Layer 6 of a small transformer language model trained on English Wikipedia (11 layers, counted from 0, width 128).
A neuron's activation on a vector x is quick GELU(weights . x), where the dot is the dot product. Quick GELU of z is z times sigmoid(1.702 z).

Input weights of the MLP neurons that the questions are about. A number n stands for n times 0.0065.
n10: 2 -21 -14 2 6 -9 -23 -17 30 8 -21 -25 14 -19 -11 -32 -72 6 0 0 28 7 -4 -20 5 -13 25 -16 -6 54 60 12 -35 1 -36 55 -2 -19 11 12 49 -53 -23 5 21 32 16 -15 -9 -15 -35 28 3 -22 -2 53 -4 -30 14 0 -51 -23 -21 37 6 -4 3 -33 -8 -2 15 23 -15 11 49 -47 -6 -15 -30 -12 -26 33 26 27 -51 37 -16 -38 -49 -14 -4 42 17 -7 -18 1 3 10 -48 -60 11 -12 31 -15 7 10 2 -8 22 -13 13 -2 23 9 -55 -12 52 28 29 1 28 -8 -45 -37 -34 -7 -8 2
n19: -34 -3 -35 69 -24 -10 16 -21 8 -32 -11 6 -19 12 2 -22 -44 -15 -20 -32 18 0 29 -36 5 4 29 11 -11 -23 17 5 20 7 -11 3 -5 -59 -25 20 20 11 -35 36 -24 4 -42 54 37 -26 0 14 25 -6 39 -22 -12 22 15 15 13 -3 4 17 -42 -24 -20 5 5 39 -28 -15 33 -59 -19 -18 -28 11 25 26 35 32 -4 -52 3 -13 21 10 46 4 24 51 -49 -56 -15 -23 12 38 -31 -15 -18 33 16 -27 2 -10 39 47 -12 14 -15 5 -20 -33 28 -23 5 24 -10 -15 -20 53 -46 -11 -2 -52 -22 36
n53: -13 -3 20 45 -9 -42 11 -9 4 5 -4 4 -55 -12 -69 23 21 19 -30 -25 25 7 -17 -30 2 -3 -1 8 -39 -4 37 3 -32 13 -27 9 -11 13 -12 9 39 3 4 53 -29 2 3 -19 14 -47 45 22 23 5 6 22 3 -4 -42 -4 25 -6 4 -27 -36 -34 4 27 -2 15 20 -6 -12 -60 13 34 34 5 -5 15 -25 27 4 18 -11 18 27 40 1 21 -26 -3 39 -16 -50 -16 -10 -76 9 12 -22 -19 17 18 -16 -29 -13 0 -32 18 -32 -5 -3 13 -16 -13 -2 -16 7 -41 13 27 -39 34 -44 -22 -31 -5
n54: -27 10 18 -9 -30 16 40 18 -33 5 40 3 5 -7 -34 -24 0 -7 29 0 -10 17 5 41 -38 15 3 30 12 -3 17 25 -15 17 -45 -1 2 3 33 16 13 -9 33 -36 33 -2 7 6 -78 13 1 -39 -15 16 4 44 -25 26 -9 -8 17 4 37 -14 -5 -2 12 -18 -24 19 13 -32 -25 29 -19 36 -11 20 -32 -7 -26 -26 2 58 24 -18 -52 1 15 -34 14 2 11 -4 -69 9 22 -13 9 38 -6 -20 -13 39 -9 -5 22 -1 -10 -36 29 -41 -19 4 -7 7 -13 -13 37 41 -26 41 -16 6 -37 27 -23 -14
n85: -41 -5 -20 -38 -11 -4 -42 49 1 -48 49 -19 -2 -20 18 -19 5 -4 9 39 -4 -5 -41 20 -20 11 1 -11 -37 -62 51 22 18 8 14 7 -20 3 -23 38 17 29 21 4 -6 -13 -34 -43 5 16 -44 27 34 -21 -12 16 7 -16 16 24 -3 -33 -26 21 -71 7 -14 21 8 50 8 -35 -16 -2 6 14 -24 -37 -13 28 17 -19 5 -34 -50 14 37 15 20 12 27 18 31 14 -19 26 34 -12 60 53 -58 23 17 16 -16 17 -36 -17 -24 -31 3 6 15 -14 3 20 28 -3 -27 -6 -26 62 0 59 -8 9 -25 30
n89: -84 20 6 7 35 15 4 -7 3 6 17 19 -25 -11 34 18 2 21 -22 -9 -26 1 -14 -35 28 11 -27 -4 -10 -16 -5 -24 -8 -1 -31 33 31 20 -53 -12 -8 -2 -2 49 -9 71 52 -9 13 36 -30 10 -5 -20 -53 -19 19 31 -41 -12 38 -11 -19 -46 -8 11 15 -5 -20 17 -6 -22 14 55 -1 -25 -24 32 4 16 -14 -5 -31 -4 -32 15 -34 52 -22 29 -8 2 13 -48 -76 8 -19 4 9 -33 -24 -10 8 21 -15 -48 -20 7 17 -18 13 19 36 -37 -18 29 -33 -34 -28 -12 -51 2 14 4 -7 6 8 35
n101: 50 43 43 -29 -17 -37 23 -56 34 5 -2 44 28 15 34 9 -27 0 0 -1 -19 11 5 32 -8 -26 -18 -5 0 -46 -37 -44 -3 27 -37 -12 -3 -31 12 -41 3 -12 -24 20 -41 -2 -27 -15 18 25 -5 27 12 -17 -2 -35 -29 -6 -33 2 -26 28 7 23 -24 -27 -1 39 50 6 34 -13 -1 14 39 18 24 24 24 21 -63 10 -16 -2 -20 -22 28 -35 -18 -18 80 2 -12 15 -20 19 -7 -11 24 16 5 14 12 12 -4 36 44 -16 -19 -25 -20 -16 -22 -12 -28 -9 -3 -3 -7 30 -50 42 25 2 47 -48 21 -33
n117: 55 -18 22 8 22 8 10 -23 -39 -19 -19 -23 -26 18 -8 13 11 23 18 16 -2 18 0 2 -8 -5 -44 -6 10 -33 -25 9 -4 -49 -41 44 24 20 20 2 1 11 -8 -25 -7 6 -23 -25 -24 -18 8 19 11 10 12 -6 7 -32 -16 16 -51 52 5 -11 46 -1 -46 14 53 61 -27 -7 39 -16 17 28 6 2 11 -3 -2 45 -22 -20 -28 15 16 -19 -15 -32 -18 -9 -46 35 -30 31 -15 15 58 0 45 -9 0 16 1 11 37 2 -22 -4 34 -48 36 10 11 -16 -54 65 -20 8 4 24 -34 -34 -48 -8 -24 -51
n122: 3 26 25 -39 -69 8 40 24 -15 -2 42 35 40 -13 -6 18 16 22 26 0 -27 -22 20 -20 -17 -23 32 57 -11 -9 -2 6 -9 -29 17 29 17 16 -18 -22 17 7 -38 32 21 -22 -14 -5 -23 -31 13 45 64 23 -19 -1 -24 0 12 58 -20 -28 -40 -9 2 -24 -3 -33 38 0 -30 27 19 20 41 7 -5 -35 4 22 -20 22 19 14 -9 -29 -12 -2 23 19 56 -68 -14 49 -31 6 13 -67 33 5 19 -17 -33 -30 11 31 9 3 18 -37 21 10 24 -25 -6 -56 34 27 -28 15 22 -16 -20 -25 -1 2 6 56
n125: 5 57 -8 56 3 -29 16 -25 40 10 -19 -32 -20 -55 21 -8 -5 72 -11 -45 22 31 24 5 -6 27 -14 24 27 -21 -8 -8 26 32 -26 -8 -7 28 -2 -30 25 11 -44 -11 -14 19 7 -49 24 1 -7 -46 -9 14 6 -8 -36 27 -49 -1 -26 19 23 26 -5 14 -30 6 -30 15 16 37 -7 20 -17 29 24 -5 -33 17 5 -25 -55 -59 13 -16 5 14 26 21 15 16 21 4 -8 -14 -42 15 27 -16 15 61 -11 23 -53 -34 33 -33 57 -21 66 -19 27 42 9 18 28 31 -14 -6 11 46 -16 -11 -11 -20 -36 -53
n168: -41 -3 -27 -8 24 28 15 2 -7 -13 -50 40 -39 15 1 55 -19 -16 10 -8 36 20 -13 18 -34 -7 -13 29 60 12 -32 -17 12 -4 22 42 -18 47 56 -13 -8 -25 4 11 6 -14 14 -8 -10 -4 -16 8 -30 10 -28 -32 10 7 28 2 51 -22 -48 9 26 -59 -60 -27 16 16 1 -3 5 -22 -57 -24 -20 -3 -5 -33 43 33 -19 12 -9 -31 39 2 39 5 38 3 0 -12 23 35 19 -7 14 23 7 22 -64 -12 -1 -5 -4 -25 -20 -36 2 -14 60 -47 -1 -13 21 -12 27 5 1 -23 -3 2 -26 9 7 11
n186: 32 32 0 11 -48 69 -27 35 12 6 4 -12 -19 -18 -15 28 -60 16 -12 -18 -10 43 17 -17 -7 -36 13 9 36 1 3 -19 -23 19 20 -1 -38 14 -15 -27 -21 -40 33 38 2 -8 -20 19 19 30 -9 -6 -1 42 -5 -17 63 73 -5 29 12 3 25 22 -18 1 -1 -43 7 52 16 -2 12 -48 37 10 2 24 5 -45 -2 -6 -25 2 48 20 19 -18 -35 -17 -2 1 -19 -18 39 -20 6 9 -21 -18 -9 -2 42 -13 51 -8 -4 -32 -14 76 -4 6 -4 -5 -2 -9 -7 46 -4 -44 1 13 13 -30 -9 -18 -54 -2
n191: -25 -9 -23 2 5 -9 -24 -11 -26 -28 -47 78 18 -53 -52 22 0 15 11 -48 -42 27 42 14 -5 54 -5 8 13 -57 21 55 24 3 -39 -10 26 4 9 6 2 -9 -57 34 11 14 16 52 47 -4 -17 -28 29 31 37 -12 24 -28 19 -39 -36 -16 35 -29 41 26 14 73 10 17 3 42 26 -20 -13 0 -61 -4 -21 -54 2 -10 -37 8 48 -11 7 -14 24 34 36 33 13 -2 -10 -12 19 8 -6 0 -11 -24 3 -34 -17 0 -47 -25 13 -26 18 -17 -1 15 34 -3 38 11 26 -11 25 -4 -18 17 -6 -5 12 3
n242: 25 -27 -66 -12 10 -46 59 15 6 -45 -32 -30 -3 11 -56 49 -60 8 62 50 6 11 49 20 -27 -22 10 -15 -2 -6 -23 16 46 -18 7 -32 21 35 -29 -23 42 38 43 -2 -25 2 12 -7 -48 -55 -56 -11 30 12 -19 -38 26 2 18 7 7 -17 -24 -67 -10 8 -22 39 5 -6 -17 2 -10 -9 12 -29 -12 18 -17 -18 20 2 -8 18 -5 -5 17 -20 -1 -32 9 24 -6 -41 -6 -24 35 4 -2 -6 -25 14 -3 8 15 27 5 -36 -15 19 17 -17 48 -5 22 -19 -17 24 -31 19 -26 15 39 49 -2 6 4 8
n251: -5 15 -52 44 14 4 5 4 -5 -31 37 -11 -12 26 23 9 -52 1 -41 18 -18 -15 3 -23 -45 -25 14 5 34 -18 7 -32 13 9 -39 -26 -15 -14 41 -11 21 -22 -4 -4 18 -5 17 -12 4 6 6 24 14 4 -15 5 -12 -28 24 -17 34 -32 3 8 19 -13 -43 11 -26 7 4 7 15 42 3 -39 -17 30 -6 -16 19 11 8 50 0 34 8 33 -10 -6 -2 15 16 47 -10 35 -28 7 -35 34 -16 9 -17 -21 35 3 19 -20 -15 -18 18 2 39 -6 -42 17 27 19 27 4 -11 -27 11 56 -35 -15 25 31
n253: -4 -13 22 -12 32 43 -7 23 -63 -52 5 -21 -24 -8 5 -8 -16 -11 30 -4 8 31 10 6 -16 -8 30 44 -2 3 11 38 -25 13 4 59 -32 10 -6 4 -7 3 -33 13 -30 -32 13 18 42 -92 39 34 26 4 7 -16 -43 34 38 30 -32 20 5 29 -5 -1 -17 -2 10 -59 20 -4 -76 -20 17 24 11 50 8 30 1 -69 18 -4 37 31 -32 -10 -30 -28 -3 26 30 35 0 20 43 52 13 34 -2 6 24 -16 -2 44 -8 -22 -22 13 59 4 12 -48 22 -30 17 22 -30 -33 -12 23 8 -24 -48 -6 35 -58
n282: 18 31 11 -2 -17 -17 15 29 11 -23 -7 27 -13 9 19 -35 22 15 41 9 -18 -1 -19 -67 -20 -10 -4 -7 -26 29 -5 -18 -5 28 -75 32 -27 -16 -32 -33 -39 73 8 13 -14 34 -6 -8 11 -4 66 13 16 24 17 -28 2 -10 22 85 6 1 10 4 48 43 1 7 -34 -55 24 -2 -9 36 -39 -15 29 38 16 -31 -2 22 13 39 2 6 -2 -8 -3 16 -5 37 17 -22 10 30 -9 -14 29 -7 21 -9 36 -32 -16 -47 -33 19 -29 25 -25 -26 -20 -1 27 -16 0 -26 2 21 -33 16 -34 -20 15 -8 -12 -14
n300: 30 5 -59 -19 -67 10 -9 -18 11 25 -2 20 -62 10 -15 32 26 -59 -11 20 13 33 -7 -33 51 1 -3 -17 -12 -16 15 -43 -30 -11 14 -2 -9 -45 75 -44 20 0 7 -13 -13 -13 45 52 21 21 -9 29 -7 8 -43 -20 2 33 -16 -15 -23 -18 0 14 22 -3 -15 53 -6 25 13 -23 26 -25 5 13 11 39 -48 8 -1 -41 -9 14 44 3 27 -34 -7 20 17 53 -21 -16 22 -24 -33 0 -4 0 6 9 24 40 7 21 38 3 -14 17 13 8 17 7 25 9 10 -21 29 5 -24 -22 24 23 -37 23 12 10
n302: 28 -21 -22 16 -16 -32 -18 27 -23 5 7 -9 -4 5 10 14 -15 -35 29 12 -20 -55 -38 -16 27 -26 11 40 -8 41 -31 22 -18 33 9 18 -35 -6 21 -33 -31 -7 -2 30 -2 20 24 -12 -43 -1 33 3 -9 57 7 25 72 6 8 35 11 -8 -5 -14 48 9 48 11 10 40 -26 3 -17 14 -11 -14 -1 -13 -30 -20 -60 22 14 9 19 2 -31 5 -17 24 31 -12 8 -34 7 7 -27 -21 -18 19 -1 -21 -3 28 3 63 -1 1 25 8 -7 9 39 -18 5 2 -4 20 48 -54 -13 36 20 -49 18 45 -46 13
n331: -20 -5 18 28 -7 19 4 36 69 -2 6 9 -23 9 -8 -1 -40 -26 -30 -7 -19 -3 0 -19 -38 -7 -2 -16 29 9 23 25 -22 10 -37 0 -33 6 57 -12 -12 -19 -51 -4 8 -17 10 35 -31 -38 -7 34 -14 -6 4 -12 -1 -5 52 1 2 -20 12 42 -11 -14 5 -1 -24 -2 -20 4 -59 -3 -5 -62 4 -3 8 -18 38 -3 30 -26 8 -41 -64 12 20 -14 1 17 28 -51 -23 -18 7 18 15 1 -30 -6 -3 -12 47 -46 -32 19 20 -27 -37 20 18 13 30 -14 9 26 -3 4 39 -7 16 10 49 2 -17 50
n364: -6 53 29 4 20 -27 -49 -15 34 -7 -31 46 0 15 -9 12 -45 -9 65 42 7 18 2 -21 -24 -4 18 -13 -21 -3 19 -28 -4 -36 -7 6 -45 -4 19 -10 -17 -19 35 19 -50 -11 -9 63 12 13 32 -10 6 -3 -31 -16 -23 1 15 -12 0 22 15 -12 -17 32 12 14 5 -23 16 18 -13 -8 19 -48 14 7 17 -10 12 -34 6 -34 35 -10 47 25 -5 10 18 -28 -33 2 2 -16 -8 13 -46 -18 -13 -6 -30 27 24 61 -33 41 20 -15 54 1 -20 12 -20 -72 -5 11 -35 -5 45 -47 35 -8 12 -51 5 -17
n423: 16 -4 28 24 3 -19 -3 31 -21 1 -3 9 6 -8 -2 -8 11 22 21 -11 13 -13 -16 16 40 7 -8 -24 21 27 -1 11 -8 -3 13 59 -9 -16 19 17 22 4 -6 -10 50 14 14 -6 42 -34 14 -27 -28 -2 0 -10 -9 -41 -9 8 6 18 6 -3 30 32 -13 16 -50 -10 43 28 18 11 -20 -16 -1 17 2 34 4 -18 20 14 17 -47 -29 -10 89 5 -17 -4 17 -17 11 28 -22 -1 -32 -5 -10 3 -38 19 39 7 -20 -17 7 -7 31 1 46 19 -13 33 21 19 -35 59 25 -12 26 5 -30 -23 -15 14
n431: 7 43 -1 -16 25 9 -44 37 -2 -8 19 -39 22 11 8 11 -39 -18 12 -78 6 -49 40 12 20 -19 -25 -28 -12 16 -13 -27 -36 17 -17 29 -14 9 17 4 -6 46 5 7 14 21 14 -24 34 10 -34 -13 -13 34 29 -25 2 9 13 29 -13 -19 -29 -48 -28 2 -29 26 -42 -37 14 16 35 -2 -27 32 42 43 12 -25 5 24 5 -41 -6 19 36 -10 -35 29 58 54 -2 2 5 -11 19 5 18 -24 2 11 34 -13 -33 -2 -29 11 2 18 -43 -24 -1 -27 45 -26 33 -17 -10 9 2 -15 -16 20 -17 -23 -49 6
n488: -23 0 -12 58 -43 45 8 -50 5 -32 -22 -13 -7 -10 30 -33 -54 41 44 22 -16 -20 16 -20 11 -33 19 -29 -8 40 11 18 17 0 20 7 23 33 -5 -16 -76 -12 9 -34 42 -4 -59 14 -3 61 59 41 -2 36 22 -24 59 9 -51 45 -45 7 11 13 -36 8 -4 -48 -26 30 22 -66 -49 -9 16 -4 -28 5 -94 -26 2 33 -19 25 20 2 -14 27 -71 -57 1 11 -11 18 -16 8 21 -18 23 -15 -4 16 22 -20 -7 -4 -3 -16 -69 21 -14 -9 8 26 24 -56 -15 -18 27 12 -4 3 43 -46 -17 -34 29 43
n491: 5 -14 30 26 7 39 -8 -2 9 48 -5 -6 -39 -11 12 51 2 -41 11 -3 5 -4 16 -24 -23 11 62 14 31 35 36 -13 10 13 0 4 35 -3 -24 16 -13 4 -36 16 -30 -19 -41 6 25 -16 -22 36 -21 28 -66 5 40 4 18 -33 -23 0 -17 -16 24 5 40 61 2 32 28 6 8 30 -12 -41 -23 -13 9 12 -22 27 29 -21 -50 8 15 11 -12 20 30 31 -9 -25 -14 -4 23 -45 -14 24 -31 27 -31 34 14 -25 -1 -19 -9 -8 46 14 27 -22 11 -24 -38 -15 41 -35 -24 7 -46 -31 -39 -53 -26 -5
n493: -8 21 5 60 -33 13 -29 11 17 64 -16 -14 1 -14 -47 -1 6 -5 73 -18 -4 -16 39 -13 22 -18 -23 20 42 -32 -28 -46 -9 -8 7 20 24 31 11 -11 -41 -12 23 10 -13 50 9 -11 17 12 13 -11 -30 4 -43 4 15 -3 21 28 1 18 -1 -5 -8 -70 35 26 -46 -12 5 13 -9 2 9 34 1 39 1 15 4 44 4 -9 36 -6 10 -17 11 0 -14 20 23 -5 -34 8 37 31 5 -11 -9 0 -49 -2 31 -23 23 -15 -56 26 -9 -26 -11 9 17 0 -20 17 -26 10 16 22 -31 -14 15 16 -2 -28
n502: -9 -6 -7 -22 -2 -6 -38 61 -23 19 25 64 -42 -47 55 6 -1 5 -12 -69 -21 -11 -20 -52 46 44 4 -13 20 41 7 7 30 26 8 -28 11 -29 29 1 -2 15 24 -25 8 1 -38 -1 11 -22 -10 30 -14 -2 -43 18 -39 30 -8 38 -7 39 -31 20 17 8 -16 9 -46 15 -9 37 -42 21 25 -22 15 -23 -7 -10 35 -10 32 28 -22 30 24 3 13 0 6 -26 6 -7 25 -28 -12 -14 -5 -6 -23 25 -45 -43 47 15 -12 -2 -31 59 -18 6 10 19 11 -6 27 -47 -4 13 -6 -11 3 -2 -64 53 22 -20

Each question shows a token from some text and the vector x that enters the MLP there. A number n stands for n times 0.072.

"ect": -11 -10 -3 3 23 21 1 -33 -21 12 -4 -10 23 3 2 -9 20 9 -15 1 13 9 -5 0 -14 -3 4 12 -8 -15 -2 0 11 -10 47 -9 -1 12 -23 23 11 -9 -6 3 -21 -6 4 6 -10 33 -19 9 -5 5 -7 -17 -14 -9 -10 5 -7 22 45 26 -3 19 -25 5 6 -8 21 10 0 17 0 45 -3 -33 3 1 7 8 17 11 20 -14 -12 2 -7 -2 -28 -9 1 -12 -14 -34 19 20 -1 18 -1 -2 13 -27 -25 -20 -2 23 16 -35 -39 3 -22 2 -2 -3 2 -3 -5 -3 29 6 -24 -22 4 9 -7 10
The neuron with the highest activation: n125

"in": 5 -4 -7 13 33 36 7 -7 0 4 -6 2 -1 -4 -1 -11 8 -6 7 2 16 -8 -30 29 0 -19 -6 -24 3 -15 -6 -6 2 -10 31 -39 21 13 -1 -20 12 13 -21 -9 -14 1 -2 -4 -11 20 -26 16 -20 13 5 0 4 10 -5 -17 20 4 32 2 -15 0 -27 -4 -21 -5 -13 8 18 33 -5 10 4 -9 -3 17 -5 10 -12 -10 19 8 6 0 6 -2 -22 13 13 -5 9 -43 2 31 -12 5 -3 -17 -11 6 26 5 8 21 26 -29 0 -12 -8 20 0 41 -16 2 7 -19 4 -34 -13 -36 -4 22 -24 16
The neuron with the highest activation: n125

"s": 6 -13 4 -15 14 5 11 -6 -4 26 7 -5 39 9 23 -3 9 -22 -13 -7 13 16 -29 7 0 -31 40 -5 -14 -15 -12 -7 5 -19 21 -7 -2 14 -25 12 22 3 3 -4 -23 19 24 -1 2 -15 -5 10 -3 14 13 -2 -3 -9 6 3 4 3 48 -2 -23 0 -39 10 5 -11 51 5 4 18 1 16 -4 2 7 1 11 2 -3 -5 -9 14 12 4 -16 -6 -12 25 -2 -39 6 -40 -12 12 1 14 -23 5 3 -17 -19 -9 17 2 -1 -23 -14 -7 -6 -7 22 1 6 -16 -10 -3 -9 -11 -20 -8 -6 16 -14 1
The three highest activations, in order: n431, n19, n85

"p": 12 -3 -1 -13 -1 -3 14 9 -7 22 -3 -16 48 5 -15 5 23 8 4 -15 -13 -23 -14 3 10 -6 15 1 -1 -7 -11 -7 17 -9 30 -25 6 15 -28 -20 10 14 -29 -34 0 3 11 17 1 2 8 19 -9 2 27 19 -8 -18 2 7 16 7 24 13 -20 -14 -25 -17 13 7 5 22 15 16 -3 7 9 -24 -1 -5 10 12 4 -1 -7 -4 -10 -4 -3 -48 -36 8 8 0 11 -17 -2 7 -12 -6 -13 -6 -2 -5 -9 10 21 16 52 -21 -40 17 -24 18 -4 20 -4 -13 -15 8 7 -50 -10 -14 2 23 8 13
The most active neuron and its activation: n122, at about 2.2

" H": 10 -11 -5 -18 18 13 8 -6 -16 17 2 4 12 6 27 1 8 30 3 0 -7 -5 -42 8 3 -26 28 -18 -2 -3 -6 -12 9 -24 43 -17 -3 12 -27 -9 3 3 -8 -6 -7 11 0 2 -5 9 5 -1 -19 8 0 -4 -14 -11 4 -4 7 1 47 -4 9 -18 -38 -8 -9 4 34 0 42 1 -1 11 13 1 7 -4 9 -13 10 -5 2 5 -4 6 -16 -9 -6 11 27 -43 28 -41 7 18 8 19 -11 2 -2 -30 -1 18 19 7 -12 5 -26 -1 -1 -14 -6 19 -7 -5 -11 1 -16 -7 -16 -15 6 -7 11 -2
The neuron with the highest activation: n186

" the": 4 -18 -1 -10 18 3 7 -8 -7 19 10 -13 -3 17 6 -8 0 -7 -3 1 11 9 -31 -2 -2 -28 26 0 6 -6 -12 3 -1 -14 24 -8 22 23 -21 -4 7 -4 -7 -2 -19 2 7 3 11 3 0 5 -5 13 4 10 -10 -12 3 -2 -1 0 83 3 1 -6 -33 8 2 9 46 5 19 8 4 2 -1 5 26 -3 -2 -2 11 4 -6 8 -1 -2 -10 -27 -22 10 15 -21 20 -46 -4 7 -3 -16 -1 -13 4 -12 -17 3 7 0 11 -24 -11 -3 -3 -8 3 -4 6 -21 -4 -21 -2 0 -18 -8 -11 15 -9 13
The most active neuron and its activation: n10, at about 1.2

"t": 2 -15 -7 -13 29 9 12 -18 -7 38 -2 4 -1 -1 -8 -12 16 -2 -32 -1 5 22 -17 10 -31 0 21 14 -1 -29 -10 -12 29 -17 49 -18 2 20 -12 5 17 -3 9 -8 2 -7 10 -8 0 25 -1 4 2 20 39 1 -23 -6 -3 -7 14 17 20 13 -2 -14 -15 5 -9 -2 15 -25 13 -3 8 20 4 -20 -4 -18 40 -3 19 5 14 18 9 -9 -5 -24 -28 -7 -4 -33 12 -5 -1 -19 -10 21 -9 -24 -16 -3 12 -6 10 15 41 -33 -32 -10 6 9 -14 -1 -11 13 -6 -21 24 -16 -14 -15 -10 3 -3 3
Which two neurons fire most, strongest first? n168, n53

" M": -7 7 -2 -9 7 16 -10 2 -19 13 -1 -19 28 14 32 4 9 1 0 21 8 -1 -32 -6 -4 -25 28 -20 -8 -8 -9 -12 -6 -26 30 -31 14 18 -9 -5 2 -5 -12 -2 -5 11 0 5 7 -4 8 9 -12 10 2 9 -3 -36 -5 -23 17 -1 64 -5 5 -9 -18 3 9 -2 35 3 32 31 6 14 -1 -8 4 -1 13 -26 11 -5 19 -6 -6 2 6 3 -16 5 42 -21 2 -18 -7 10 -4 7 -7 -12 -8 -1 -12 4 17 -4 8 -23 -20 0 -10 4 2 13 -5 -19 -14 -8 -8 -17 -27 -23 3 19 -3 -6
The three highest activations, in order: n423, n89, n251

"9": 16 -5 21 -29 13 -2 -21 10 -3 32 -16 -16 40 5 -3 -3 6 -6 4 -3 2 2 -27 -7 -11 -9 26 15 -10 4 -3 -6 5 -16 30 4 14 13 -31 -8 13 1 -12 -15 -26 -13 18 15 -2 13 -4 -13 -23 11 12 11 -4 -23 2 14 14 -2 43 13 8 26 -32 22 0 -17 31 -23 2 17 12 1 -7 -19 37 15 0 2 -4 -10 0 1 -4 11 0 -4 -28 -2 13 -31 37 -36 3 -8 -18 27 6 -9 7 -17 -3 -22 8 16 3 -5 -25 -14 12 -5 -1 8 -20 -21 3 -10 -6 -17 -8 16 -7 6 -7 -3
The neuron with the highest activation: n282

"f": 11 -20 43 -16 31 0 -9 -13 8 2 -25 8 15 8 -6 -23 35 -6 -22 24 2 -18 -8 21 -12 -18 36 1 -3 -18 -20 2 -8 -24 9 -7 24 5 -33 -11 18 -12 -25 5 -23 8 10 6 13 -5 4 0 9 -11 -11 17 11 -20 -8 -4 -6 14 23 -7 6 14 -19 19 -10 -9 2 4 17 6 13 64 32 -19 2 -9 7 1 18 -4 14 12 14 -3 0 -5 -37 -28 16 -16 29 -11 -2 12 -20 3 -13 -18 -1 -15 2 -11 7 14 -8 -7 -23 -18 -21 14 -17 10 15 -13 2 13 8 -6 -29 -8 10 19 4 9
The neuron with the highest activation: n53

"ag": -2 -35 -2 1 35 5 -16 2 -28 0 3 -9 22 -15 18 3 12 -2 2 0 15 -11 -2 7 -7 -29 38 -4 13 -17 -14 10 -3 -8 46 -4 10 23 7 -2 32 7 -6 -13 -15 -10 16 21 4 -5 5 0 -15 -15 21 1 -1 -10 -13 -15 14 -16 14 7 -10 14 -17 -13 -14 -11 15 -1 35 8 -2 -1 -4 -14 13 21 -10 -3 15 -6 26 -5 13 25 -5 4 -22 8 20 -10 1 -40 16 -8 -8 25 2 -7 1 -11 3 -6 8 4 9 -33 -38 -11 -22 -1 -12 43 -25 -26 -17 -4 12 -20 -10 -5 12 15 -20 10
The most active neuron and its activation: n423, at about 1.2

" w": -2 -1 6 -17 0 -4 1 -27 -7 23 -22 -11 20 31 22 -12 8 -7 0 3 -5 7 -19 -2 5 -26 20 1 8 0 -13 -7 0 -21 54 -5 8 28 -31 -16 3 -4 -15 -6 10 -11 -1 -9 1 13 4 -5 -16 10 -4 -3 -29 -6 8 -17 -2 16 44 12 0 -4 -17 4 1 1 47 12 26 30 10 18 -1 -10 21 -1 15 13 -1 -13 -6 4 -7 19 -11 -28 -13 -1 4 0 7 -37 3 13 9 14 1 -18 -4 -29 -5 -8 30 -4 14 -17 -15 -9 0 8 -19 2 4 -30 -17 -4 -2 -7 -17 7 8 24 -10 -3
The neuron with the highest activation: n101

"o": 21 -33 21 -21 25 15 19 -17 -24 19 13 -2 22 17 10 11 3 -5 -1 -2 17 -11 -19 7 2 -10 20 -14 0 9 -10 18 -19 -1 39 -21 22 22 -28 -2 18 -8 1 10 -18 -5 2 -15 -16 4 -7 -11 -34 -1 26 -31 10 -20 2 -21 16 -10 22 6 -22 -17 -20 8 2 7 28 10 5 31 9 -1 -6 6 25 13 5 6 8 -15 -7 7 -18 16 4 -2 -28 21 20 7 -5 -50 12 11 6 -17 -11 -16 5 -8 -19 -11 8 8 29 -23 11 -23 -9 19 -3 -8 -3 -4 7 -6 8 -16 -24 -17 -3 -8 -14 24
The most active neuron and its activation: n491, at about 2.2

":": -2 -4 12 -21 5 18 13 -13 -12 24 18 12 20 -2 2 3 10 17 -14 -2 -5 -14 -18 -4 -33 -4 -10 -7 -16 0 8 -3 16 -21 3 1 20 24 -7 -15 13 -16 -8 -8 23 8 22 -5 -12 18 7 0 12 16 -2 1 -2 0 7 -8 27 14 59 10 -11 -9 -21 -4 -17 -20 10 15 17 2 -14 17 34 -22 2 -19 2 -4 -2 -7 28 8 -11 23 -11 -4 -15 -3 10 -18 20 -36 -23 13 -1 -4 -18 6 2 -23 16 -8 4 2 20 -22 -34 -11 -8 6 10 25 10 -43 -30 9 -9 -11 7 -7 -16 11 -7 7
The neuron with the highest activation: n89

"er": -3 -20 13 -8 22 16 -10 -8 -8 14 6 3 24 19 21 3 -1 -3 2 9 -2 -3 -11 -5 1 -20 25 -17 -20 10 -3 7 0 6 9 -24 25 8 10 -22 34 -3 -15 22 -26 10 7 -20 -9 -3 4 13 -2 5 17 11 -13 4 -12 -21 -16 -13 13 11 0 13 -9 26 -5 -20 15 -5 39 27 13 11 0 -17 0 -2 24 -6 -4 -9 12 2 24 10 11 -18 -14 16 -2 -34 1 -30 1 37 -2 6 -2 -7 4 -42 -18 -13 12 -5 19 -2 -52 -41 -20 13 -3 42 7 -5 -11 -12 -14 -25 -22 -14 6 5 2 6
Which two neurons fire most, strongest first? n431, n19

"or": 14 -25 11 -10 25 -4 -20 -15 -2 23 11 1 24 7 -1 -10 10 -17 10 30 10 0 -21 4 -4 -21 32 -16 6 16 6 -11 12 -16 26 -5 25 -5 -17 4 13 -5 -22 2 -8 -13 1 20 -15 2 7 -10 1 -3 8 -5 -14 -40 -9 -30 -1 5 13 12 23 6 -31 -7 -13 -17 -2 14 22 0 -14 11 7 -7 20 -2 19 2 2 -9 -2 13 37 27 -11 -23 -11 9 -5 -19 9 -26 23 19 -5 -2 -4 -15 15 -15 7 -6 46 10 22 -23 -17 -30 -4 -3 -2 17 -14 -15 -4 -34 -35 -6 7 -9 9 19 -11 33
Which two neurons fire most, strongest first? n19, n491

" D": 5 -10 -10 -14 24 10 -2 -16 -12 16 -8 -19 15 20 30 -1 21 11 -1 8 13 0 -34 -10 -10 -20 24 -15 -2 4 -18 3 -13 -16 33 -16 19 20 -6 -11 4 2 -12 -7 -5 1 -6 4 1 -7 0 6 -14 4 1 6 -9 -22 13 -19 8 -4 47 -13 -9 1 -40 14 -10 -5 51 5 34 21 -6 -1 -1 -15 12 -1 5 -8 5 1 12 -7 7 9 -8 4 -16 7 20 -17 18 -24 -1 22 3 6 -2 -10 -3 -8 -11 7 27 9 7 -11 -29 -8 -10 -2 -20 38 3 1 -7 -18 -9 -33 -26 -17 12 5 12 -4
The neuron with the highest activation: n251